Layer 9 of a small transformer language model trained on English Wikipedia (16 layers, counted from 0, width 128).
A neuron's activation on a vector x is SiLU(gate . x) times (in . x), where the dot is the dot product.

Input weights of the MLP neurons that the questions are about. A number n stands for n times 0.0013.
n3 gate: 48 98 -198 12 -133 -358 245 -73 -85 -73 146 186 52 -195 -35 31 132 125 32 41 -90 -39 -8 104 -266 -142 -14 104 -155 131 -7 31 -81 -192 -143 107 -9 -92 -69 41 6 31 -128 1 200 6 101 2 168 37 99 -116 -76 169 -16 99 68 37 135 -29 -50 47 0 -267 29 -14 131 -107 -17 26 -74 14 -2 119 68 -48 140 231 44 -118 5 184 119 162 -8 -78 45 57 2 109 84 99 183 -164 -151 126 -207 -46 -29 31 57 221 -189 96 -113 -114 -251 -192 103 -83 54 -66 84 -112 -64 18 175 -130 97 20 -207 50 -177 -50 212 -31 -179 -55
n61 gate: 36 13 -19 -156 83 -134 -6 -12 102 25 152 98 33 189 102 -210 127 -101 189 28 45 0 -92 -121 -194 -79 -80 75 -43 -128 -12 -245 258 16 -29 42 106 -234 -28 -19 -64 -189 100 62 65 -6 -165 -28 -45 91 -25 158 21 -227 180 -86 16 -161 104 -114 106 70 172 24 -125 120 -116 -204 -68 107 -53 312 0 -20 -41 29 17 159 183 -57 124 -148 -60 -103 46 -28 -15 -172 -88 85 -49 269 20 136 17 -1 -149 -245 -23 197 125 195 -77 -219 -139 -74 -152 -167 125 -100 -155 61 -18 -65 -198 200 -78 -83 -29 72 125 -56 42 81 -20 275 -153 81
n79 gate: 131 -197 42 -119 -207 101 31 8 153 198 0 16 53 219 305 -126 -66 -72 19 207 -41 233 -21 45 41 -111 218 55 11 118 114 -128 144 -65 30 -28 98 -124 134 -75 -114 -261 222 99 88 -157 48 -26 66 42 0 -210 -276 18 -53 4 -50 -8 128 -221 104 68 230 119 -146 69 -67 50 -13 54 22 -38 152 -111 -17 125 81 89 15 -122 -186 -168 -29 -9 -163 124 173 -143 106 257 -58 69 85 -88 61 32 38 -149 9 51 203 -31 209 3 27 -163 -98 20 33 -136 113 136 86 56 -83 204 40 36 -200 -107 91 -56 -7 200 -66 242 81 -69
n85 gate: 66 -41 -68 -93 -44 45 60 53 -343 -164 -143 -122 212 -328 -192 -32 -64 -13 93 122 -127 26 -224 -87 -84 18 17 -173 -80 -20 23 38 -204 -89 9 181 -50 107 3 -97 -161 164 0 -48 65 84 28 84 32 243 4 110 -40 92 9 -49 46 -134 -94 341 152 -83 132 38 165 258 -285 -89 -28 -38 -221 116 111 -75 -9 -146 98 -15 35 -85 97 98 170 14 -266 129 -17 26 189 -10 -113 72 17 -261 -198 -7 -42 -186 77 34 35 82 -24 -59 21 85 67 -53 -158 -15 46 -120 65 -28 140 15 144 -101 -171 99 8 -25 190 -86 207 133 -121 69
n254 gate: 92 124 187 -135 -168 42 -201 124 -28 134 -80 -124 125 131 -145 -73 98 -145 172 206 -26 168 -112 -25 14 -89 84 143 -320 -160 124 -166 -96 -164 -156 -15 -103 356 209 -138 -26 227 37 83 -46 -10 41 31 -50 -51 77 -209 89 263 124 -89 41 119 -149 56 189 -16 22 98 -67 53 87 34 -3 57 -2 294 7 -3 77 -95 122 -109 -174 -41 -246 67 16 79 26 -165 37 -85 285 131 -28 46 -79 34 112 -67 288 -11 -106 -213 36 125 328 -122 -27 152 -102 86 105 198 104 -19 273 113 164 -53 -74 -137 -115 -149 -80 -23 -153 201 -15 -46 32 -144
n3 in: -99 -42 -23 308 -60 -219 -18 115 127 -27 -8 22 101 221 204 -155 43 16 -42 82 74 -80 -78 -119 -77 13 126 92 228 -16 -45 -31 -63 257 -35 69 38 -240 -42 86 127 -99 -12 -106 -58 -21 95 37 -47 15 -233 96 -45 -41 3 -66 -110 -82 57 -249 212 -24 -13 -62 -68 101 -113 55 -98 21 197 85 160 -23 -163 -34 -189 1 136 -11 -134 -136 42 174 43 29 -4 50 248 110 51 260 -107 197 302 -6 80 192 51 41 -22 28 -185 -57 -46 48 273 168 -54 79 12 107 36 134 -74 -82 -141 287 -150 -99 200 -37 -282 38 -58 42 -43 -28
n61 in: -159 83 -114 68 57 77 168 87 137 -86 -180 5 -110 204 51 188 48 -74 260 126 38 -72 -99 -242 -1 8 98 107 66 58 160 -87 5 128 137 -15 -20 -10 3 6 -34 -179 249 -18 26 -20 -168 79 -28 128 109 146 92 -254 107 -34 -60 26 39 20 116 192 -101 8 84 -50 254 75 -45 -97 41 -152 110 -97 -14 -66 95 71 -79 -50 79 -221 -45 132 -64 6 80 -101 160 -7 3 -164 140 110 -55 14 17 186 87 -111 -74 -65 -103 40 -31 -119 21 -100 -1 38 15 -10 86 -34 -334 -96 -83 68 -69 79 138 -82 132 179 -146 -123 27 129
n79 in: 125 -12 -149 320 -131 -36 -101 -231 -109 53 219 146 -27 -240 88 -68 -69 -3 98 -5 73 -73 13 197 151 -34 -152 252 -140 73 66 -137 17 -150 66 -22 14 -109 -197 -104 93 -55 -137 -150 92 -79 110 109 -186 -7 7 -95 53 -7 36 -139 -77 -91 -43 46 -3 -71 189 227 210 38 12 21 -178 -157 -104 -47 184 -39 129 -49 194 15 64 15 36 -2 -179 -104 -147 26 140 15 13 97 -82 192 87 -35 56 -63 -70 -119 14 21 185 -107 145 -66 141 -117 -128 80 -242 -203 -51 53 -9 257 143 128 -203 219 -136 -165 -98 -172 -44 -152 -78 24 25 155
n85 in: -266 192 10 80 -47 -128 48 31 -257 136 -45 203 -74 -160 66 21 -52 26 -118 79 -94 51 16 -45 -3 48 109 -91 -177 99 62 -52 32 -89 41 -54 -200 40 -51 -30 -101 251 84 146 -12 74 107 -51 -106 51 56 -125 17 -65 204 -121 23 -207 55 -148 47 -8 275 -216 151 -221 101 -203 -117 34 -30 8 -59 131 66 -23 131 -255 -299 -77 -54 92 -57 -12 148 -112 134 -7 168 -43 -120 -195 -228 41 -150 -60 -2 5 166 -8 72 -76 143 -87 16 77 151 2 -29 -124 -88 -52 -52 44 24 -203 -33 180 56 -185 24 -98 -228 -246 1 97 137 284
n254 in: -106 -75 -134 115 63 2 -66 -103 107 -16 80 -27 -36 163 95 9 -55 -17 -481 43 135 -149 -45 47 27 167 -3 -73 116 37 124 67 -82 -30 45 188 82 75 -222 -76 82 -46 -124 10 -70 -55 -26 31 -56 -222 -225 65 -10 104 -137 184 -104 28 -62 145 27 -117 -9 -35 -34 215 -14 -98 -57 72 -167 -178 165 -150 -228 -2 198 92 113 158 -17 -38 -56 -255 18 -107 97 -31 46 46 -177 62 60 -83 -180 -107 -59 52 150 17 54 -25 -55 -88 159 7 91 -112 -102 81 26 82 110 -81 62 -134 -149 4 101 116 -264 -83 -103 48 -120 63 -145 19

Each question shows a token from some text and the vector x that enters the MLP there. A number n stands for n times 0.01.

"able": 51 -16 38 52 64 121 -11 27 149 40 -90 -80 -193 -21 -50 103 -93 12 -64 54 -13 13 3 -124 166 105 -60 -93 -15 -105 -7 -33 81 46 82 -33 136 2 -104 -137 31 -70 -67 -19 -129 12 -85 14 8 25 26 64 51 -48 -6 48 33 -39 -65 -12 -73 -30 69 -11 50 -112 28 -3 35 -50 40 48 -57 -113 -8 12 59 72 -15 -112 -46 13 146 -8 64 -21 -47 -154 -95 -70 22 94 2 -58 -43 -63 3 71 -8 -14 62 91 -28 76 63 87 150 37 18 -39 -226 3 -34 41 -35 -25 -29 -84 -20 -32 -57 174 -21 63 6 -13 -28 -42
The two highest activations, in order: n79, n85

"7": 87 47 -55 100 68 111 7 82 51 -103 -75 142 -100 7 -24 -10 -76 -46 39 -29 135 20 118 53 117 -10 -133 143 -75 -78 42 115 76 6 20 43 34 -57 -4 177 -80 -43 -3 8 -17 58 64 51 8 47 -46 -156 131 -34 -85 124 -25 31 22 11 -58 103 -121 119 -88 20 -3 -43 -85 66 -67 15 -14 -108 -14 -72 52 -32 -62 19 -40 -97 -12 -46 2 139 -26 85 80 -72 31 -7 -103 32 -189 -62 -139 -70 18 19 39 45 -30 -98 -29 81 35 24 21 -10 -6 -3 -17 -80 -7 -61 71 -10 89 20 75 70 8 33 -45 62 70 52
Which of these neurons fires most? n3

"–": 14 -18 132 6 -30 -6 -51 15 -35 -85 125 145 -12 108 -35 -70 -9 54 146 -78 107 21 32 -96 -35 -31 37 115 31 96 -51 79 -11 -29 230 0 169 60 -108 -53 -23 -49 -142 58 47 14 6 26 -9 -25 57 67 5 -58 -39 132 21 -23 27 -17 141 47 -19 85 20 -116 28 87 37 57 -98 -36 -108 -83 -23 -3 -13 -90 -26 -14 -91 -107 -12 58 80 84 3 20 107 -10 126 -78 -36 99 89 -62 10 32 -36 53 9 62 -35 -100 -75 -169 130 -7 19 36 -14 -89 31 103 36 8 -78 60 -92 107 32 9 46 -81 -27 8 -29 -205
Which of these neurons fires most? n61

"g": 21 147 28 62 -112 -78 -60 -72 -88 168 -39 60 -114 70 -52 -60 20 -65 34 -80 2 -54 154 -88 5 -60 57 -166 -29 18 -10 3 37 -38 19 -63 -59 71 -90 -15 -131 38 52 61 -59 -23 -87 -60 -56 -6 37 -95 -24 54 -40 61 8 -57 -64 -13 8 -112 92 -8 -87 68 151 29 -37 43 -30 49 105 -54 -19 -28 -140 139 0 -39 9 55 13 -49 72 93 24 -89 47 -129 23 30 -115 58 113 -22 -5 1 0 -56 -51 129 -38 -96 101 8 135 -70 4 -68 -94 -7 -82 -19 85 -51 15 -104 40 -25 -235 26 -2 81 -67 83 15 -103
Which of these neurons fires most? n254

"|---|---|": -110 -90 33 17 19 -207 -22 -30 -9 -132 -103 37 31 30 70 -106 1 -35 15 37 -45 -97 -18 112 -35 -21 -89 -13 -43 133 -10 -31 25 -141 12 104 -1 22 -8 -48 -46 27 97 43 3 -24 26 -10 -15 64 -102 -83 142 -148 -30 62 -50 -137 79 48 -41 38 23 -141 42 -7 -67 106 -28 3 -97 -152 36 69 97 -12 25 23 57 -27 37 6 -31 39 92 53 -18 127 -7 -57 20 -3 -45 -2 51 -150 -50 104 -53 -82 165 0 8 -54 -163 -69 -83 99 -87 31 -33 -72 38 3 -61 -76 93 -88 89 -6 -69 94 -57 91 -45 97 -87 14
Which of these neurons fires most? n3

" Date": 71 -54 69 119 17 -94 -89 50 78 -75 -12 -56 -10 -33 34 5 -109 -146 -11 -55 -76 2 -26 -168 -33 29 50 -38 -114 -109 58 44 93 -28 104 81 179 -60 -34 4 -56 -155 -90 -22 -60 16 -164 -48 -16 -191 41 -48 151 -34 -5 13 86 -36 -66 -138 83 23 -14 44 82 -76 2 32 0 34 50 89 -73 -140 31 -37 12 -16 -35 -51 -74 -46 -3 4 -117 -41 -106 -37 -27 -136 -8 41 73 23 -42 40 74 18 88 -172 -43 110 33 -23 -34 31 111 19 -46 -103 -103 -9 47 -45 46 58 49 46 -61 75 -77 92 38 1 -78 92 7 -69
Which three neurons fire most, strongest first? n61, n85, n254

" ": -4 134 -6 82 -28 46 -32 34 3 9 21 16 50 12 37 72 45 -36 -89 -48 -57 -73 -53 -70 143 -38 25 -13 -5 157 -9 -35 25 -94 4 149 63 -44 -1 -49 13 -19 5 71 16 -48 -119 -13 0 82 -37 137 26 7 -16 27 56 -161 -91 -30 -93 83 117 77 97 -144 20 -47 26 -23 -12 87 -33 -22 31 190 -43 -80 5 47 59 5 -7 137 -66 74 -42 21 234 -13 26 48 24 66 46 47 -2 27 -37 56 74 41 34 -38 -172 9 23 27 23 -71 -109 14 -149 -28 52 24 34 16 -68 55 56 105 -33 -36 66 72 135 -74
Which of these neurons fires most? n85

" Town": 22 99 -83 43 -58 28 -87 6 50 -37 -114 3 -130 80 66 1 -53 -18 -110 -153 53 -97 33 -34 5 81 65 118 -52 -187 39 26 134 -64 -26 71 73 -57 -69 -26 28 -45 -38 27 54 49 -57 48 -32 -102 -16 -167 -35 84 48 43 -52 28 78 -16 32 -49 -3 73 18 -41 116 79 25 -2 -23 88 -99 -30 8 12 -69 -102 -13 1 -8 -12 37 42 -80 -19 -11 43 -104 -166 128 43 -107 -20 -64 -50 -72 58 -84 -50 24 -16 137 116 50 78 4 -102 -27 -128 -63 79 26 -46 41 75 -67 87 9 -11 66 179 105 3 -136 -82 27 -40
Which three neurons fire most, strongest first? n3, n61, n85

" round": 7 29 32 -23 17 38 -77 45 33 -30 83 80 -75 -102 52 26 -151 -115 -91 -7 88 -99 64 9 34 -39 -50 123 80 -41 59 1 53 -75 28 115 81 3 -28 72 -69 62 -64 -46 0 50 -48 -29 49 -98 -14 -13 120 -49 -3 108 51 41 -54 -8 1 61 25 99 -26 58 90 -41 75 42 55 -56 -118 -73 -56 -11 109 15 -59 29 -74 -72 20 35 -121 13 123 -39 -11 -213 -38 82 -82 13 64 -101 53 -26 -36 -98 187 22 15 96 -85 -67 101 -8 43 -106 -181 -52 23 8 -31 41 56 34 42 -76 -80 154 -3 72 -39 82 60 -117
Which three neurons fire most, strongest first? n3, n79, n85

"tur": 41 -36 60 112 -38 -21 -97 78 51 -13 -163 -7 -37 55 12 68 82 -200 62 17 42 -63 109 -43 -100 68 50 60 56 62 29 -66 114 60 112 62 -28 -27 30 96 11 -121 -54 -25 -69 37 -53 60 6 -58 23 -4 -57 35 74 -57 3 0 -7 -156 80 200 -84 -31 94 -120 28 28 53 50 16 -52 32 -24 5 -41 19 111 55 85 112 2 -93 -115 -164 79 -217 -121 97 -17 109 -60 -33 -41 48 20 65 65 38 -55 56 0 20 2 -36 11 107 30 -19 49 -23 -112 -12 39 48 -67 54 -125 49 -78 -134 -48 46 -151 -104 61 1 -51
Which of these neurons fires most? n85

" |": 94 17 -157 34 46 22 -16 31 44 27 8 42 -89 87 -4 -70 -144 -11 33 52 58 -61 -39 -32 37 -21 30 64 83 -32 -52 79 -46 -58 185 86 10 -70 -202 55 52 -3 -74 6 -55 17 -76 -72 30 113 -42 -50 -71 -32 -64 69 17 21 53 40 166 28 -76 50 -18 -35 -34 36 -139 28 -59 -89 -13 -12 -107 56 51 0 -6 -67 5 16 27 -14 134 79 58 36 58 7 23 -10 -69 84 -50 -142 -107 -44 -25 -41 52 -42 -11 50 6 -192 -66 0 45 0 -17 -99 17 -17 -31 14 5 -38 -3 8 -4 248 51 3 -143 2 72 -2
Which of these neurons fires most? n61

"ITA": 2 44 -83 37 84 67 24 6 15 51 -119 42 -94 -36 -55 85 -133 133 29 2 1 -9 98 -87 -103 25 69 21 110 -98 -102 -30 37 -9 31 -84 -3 -40 -113 -8 -59 54 1 -31 -52 156 45 122 -26 28 -38 -42 -13 -33 -175 79 15 12 -24 3 -159 61 122 -71 -87 -80 37 76 -54 20 -98 39 -66 11 -40 2 8 31 -102 122 -39 -11 114 150 111 92 10 47 -12 -7 -37 -109 -162 -95 44 -94 57 69 -86 -15 28 -81 26 24 80 125 0 84 -51 -120 -7 54 -21 -12 -37 89 62 -24 -37 -113 50 113 33 57 -22 85 23 47
The two highest activations, in order: n254, n79

"4": 10 -5 44 37 17 10 -71 114 -28 6 -83 -51 -20 55 -55 -45 -57 34 41 96 66 47 -45 -16 -6 -23 -8 122 87 -56 0 46 -75 -87 124 58 27 17 -140 33 41 -11 -38 87 -40 57 -45 -74 -59 74 -30 126 -2 15 -107 16 21 32 -10 9 150 59 -25 40 1 -1 30 -36 19 56 35 -54 -33 -92 -102 -73 217 33 -39 53 -29 -122 57 19 57 50 -49 30 192 -67 -19 -42 -122 -18 22 -2 -45 -64 -27 -166 -90 45 -87 -44 31 -84 -54 -102 17 -28 -20 2 -84 -29 90 -65 102 -77 42 -92 -165 157 -7 -14 -195 21 144 -53
The most active neuron and its activation: n254, at about 2.5

"ing": -95 49 -46 79 -19 -5 -32 118 79 57 7 -21 -289 80 -67 32 -88 121 11 -63 -31 -46 47 -70 6 126 -62 18 -35 106 -8 -44 125 -36 52 -69 46 17 2 107 53 -80 74 22 6 64 16 19 15 16 109 -7 -59 -76 47 -52 23 -7 9 -50 32 -129 -24 95 11 -123 123 -13 36 -20 7 23 -43 11 71 -28 -17 -59 1 -4 -93 -17 108 71 62 0 -72 -69 -24 -7 100 16 47 21 -55 -28 -19 0 -38 -17 -8 6 -65 10 -22 86 78 63 13 -72 -50 -4 72 39 -19 -20 16 -60 -30 -11 109 257 -76 -68 -27 24 -14 -130
Which of these neurons fires most? n254

"1": -62 17 49 -20 72 21 -50 3 -95 27 13 30 38 -30 37 113 50 69 23 35 -50 -43 7 -146 26 -35 -34 73 41 -22 -26 -17 -20 9 114 13 -33 -30 -71 57 115 -44 -25 12 -3 3 -28 -113 4 -109 -81 89 35 -67 -83 -45 23 -82 -78 -35 -81 101 -32 105 93 26 26 60 97 61 -9 -31 -160 12 20 -41 13 -61 36 -56 132 -151 -124 192 -75 -38 -75 48 14 -98 66 -58 61 -47 12 46 -54 -78 -119 -181 -67 181 24 -87 -65 -92 -9 20 58 18 -92 -22 -44 -75 -45 86 -5 -107 57 13 -35 141 -16 29 -84 11 59 99
Which of these neurons fires most? n61

"ET": 53 56 -79 83 -35 108 -2 -25 -2 71 34 40 -94 147 -107 -10 13 36 39 -80 -66 -40 53 -147 -36 -7 41 51 -33 -29 -28 45 -119 -3 108 -125 -41 -7 -71 -28 -47 25 -17 -9 2 39 7 4 13 -40 -103 -38 37 -24 -18 10 43 -126 -101 -109 -17 -78 -116 -61 74 -137 101 55 -31 36 -16 56 22 -26 93 -58 -74 40 -127 33 -93 28 24 93 19 166 -44 71 -21 -73 3 -75 -102 -4 -68 71 67 24 -5 61 90 64 1 -22 217 68 158 -6 -91 -129 3 56 62 61 124 149 41 -85 -41 -98 64 2 118 -96 -123 131 -127 67
Which three neurons fire most, strongest first? n254, n61, n85

"6": 110 115 75 53 40 87 -49 23 7 -3 -11 13 31 -10 -32 55 -10 66 79 -84 89 24 -4 64 2 -17 18 157 102 -14 20 -8 -114 -52 95 117 87 -83 -133 98 41 -49 6 114 -99 29 -25 -105 -2 198 -37 50 63 37 -54 67 33 41 10 -20 136 -4 -101 100 63 -95 -57 -67 10 48 -20 -91 -53 -1 -69 -81 187 -10 -49 11 -57 -119 71 57 -72 141 9 28 66 -64 47 -101 -61 69 -43 2 -42 -63 -42 -60 -19 37 -76 91 -4 -111 14 73 89 -27 67 28 -67 -76 48 -42 24 -97 2 -18 -24 30 -30 -50 -231 42 46 -105
Which of these neurons fires most? n85

"\n": 61 -38 -81 37 98 -42 -40 26 -40 21 -76 69 -38 46 64 64 -146 72 -13 7 48 19 -12 154 -132 -67 -52 -44 -74 47 71 -148 10 -15 133 -10 158 -90 32 35 -12 -48 -27 66 -26 -48 -5 -100 135 -98 -44 39 -46 -19 -37 -10 -67 -54 -16 73 -61 -24 -89 99 -14 -20 -32 71 -27 -79 48 25 42 -56 -88 12 12 -118 2 31 13 -25 -63 -20 -100 65 -27 -13 43 -39 -36 -52 41 40 -5 16 122 -45 0 -111 7 -6 21 -270 -27 -28 55 47 29 83 24 -40 82 8 87 6 131 -74 -30 -86 -61 110 23 -14 -141 -35 74 -15
The most active neuron and its activation: n79, at about 0.8

"V": -42 144 8 65 29 115 23 41 49 -21 -30 79 -113 -104 24 78 -135 92 197 10 33 -97 -26 -122 2 -33 92 9 -8 -16 -144 4 93 -23 43 -122 -16 -10 -76 78 -119 -17 -37 66 -39 44 115 -24 34 -72 -55 -107 39 -79 -84 21 -26 13 -118 -130 -23 -15 57 36 37 0 -45 65 -31 100 9 85 -45 23 25 -21 -67 139 -106 92 -78 -40 -10 55 111 54 91 -13 -23 20 -69 -51 -51 -86 112 -27 -6 -68 -11 -144 9 -133 36 82 60 110 -53 3 19 -115 75 -44 -106 -69 62 -12 29 -18 -68 -176 -13 -4 40 -57 -14 58 -38 24
Which of these neurons fires most? n79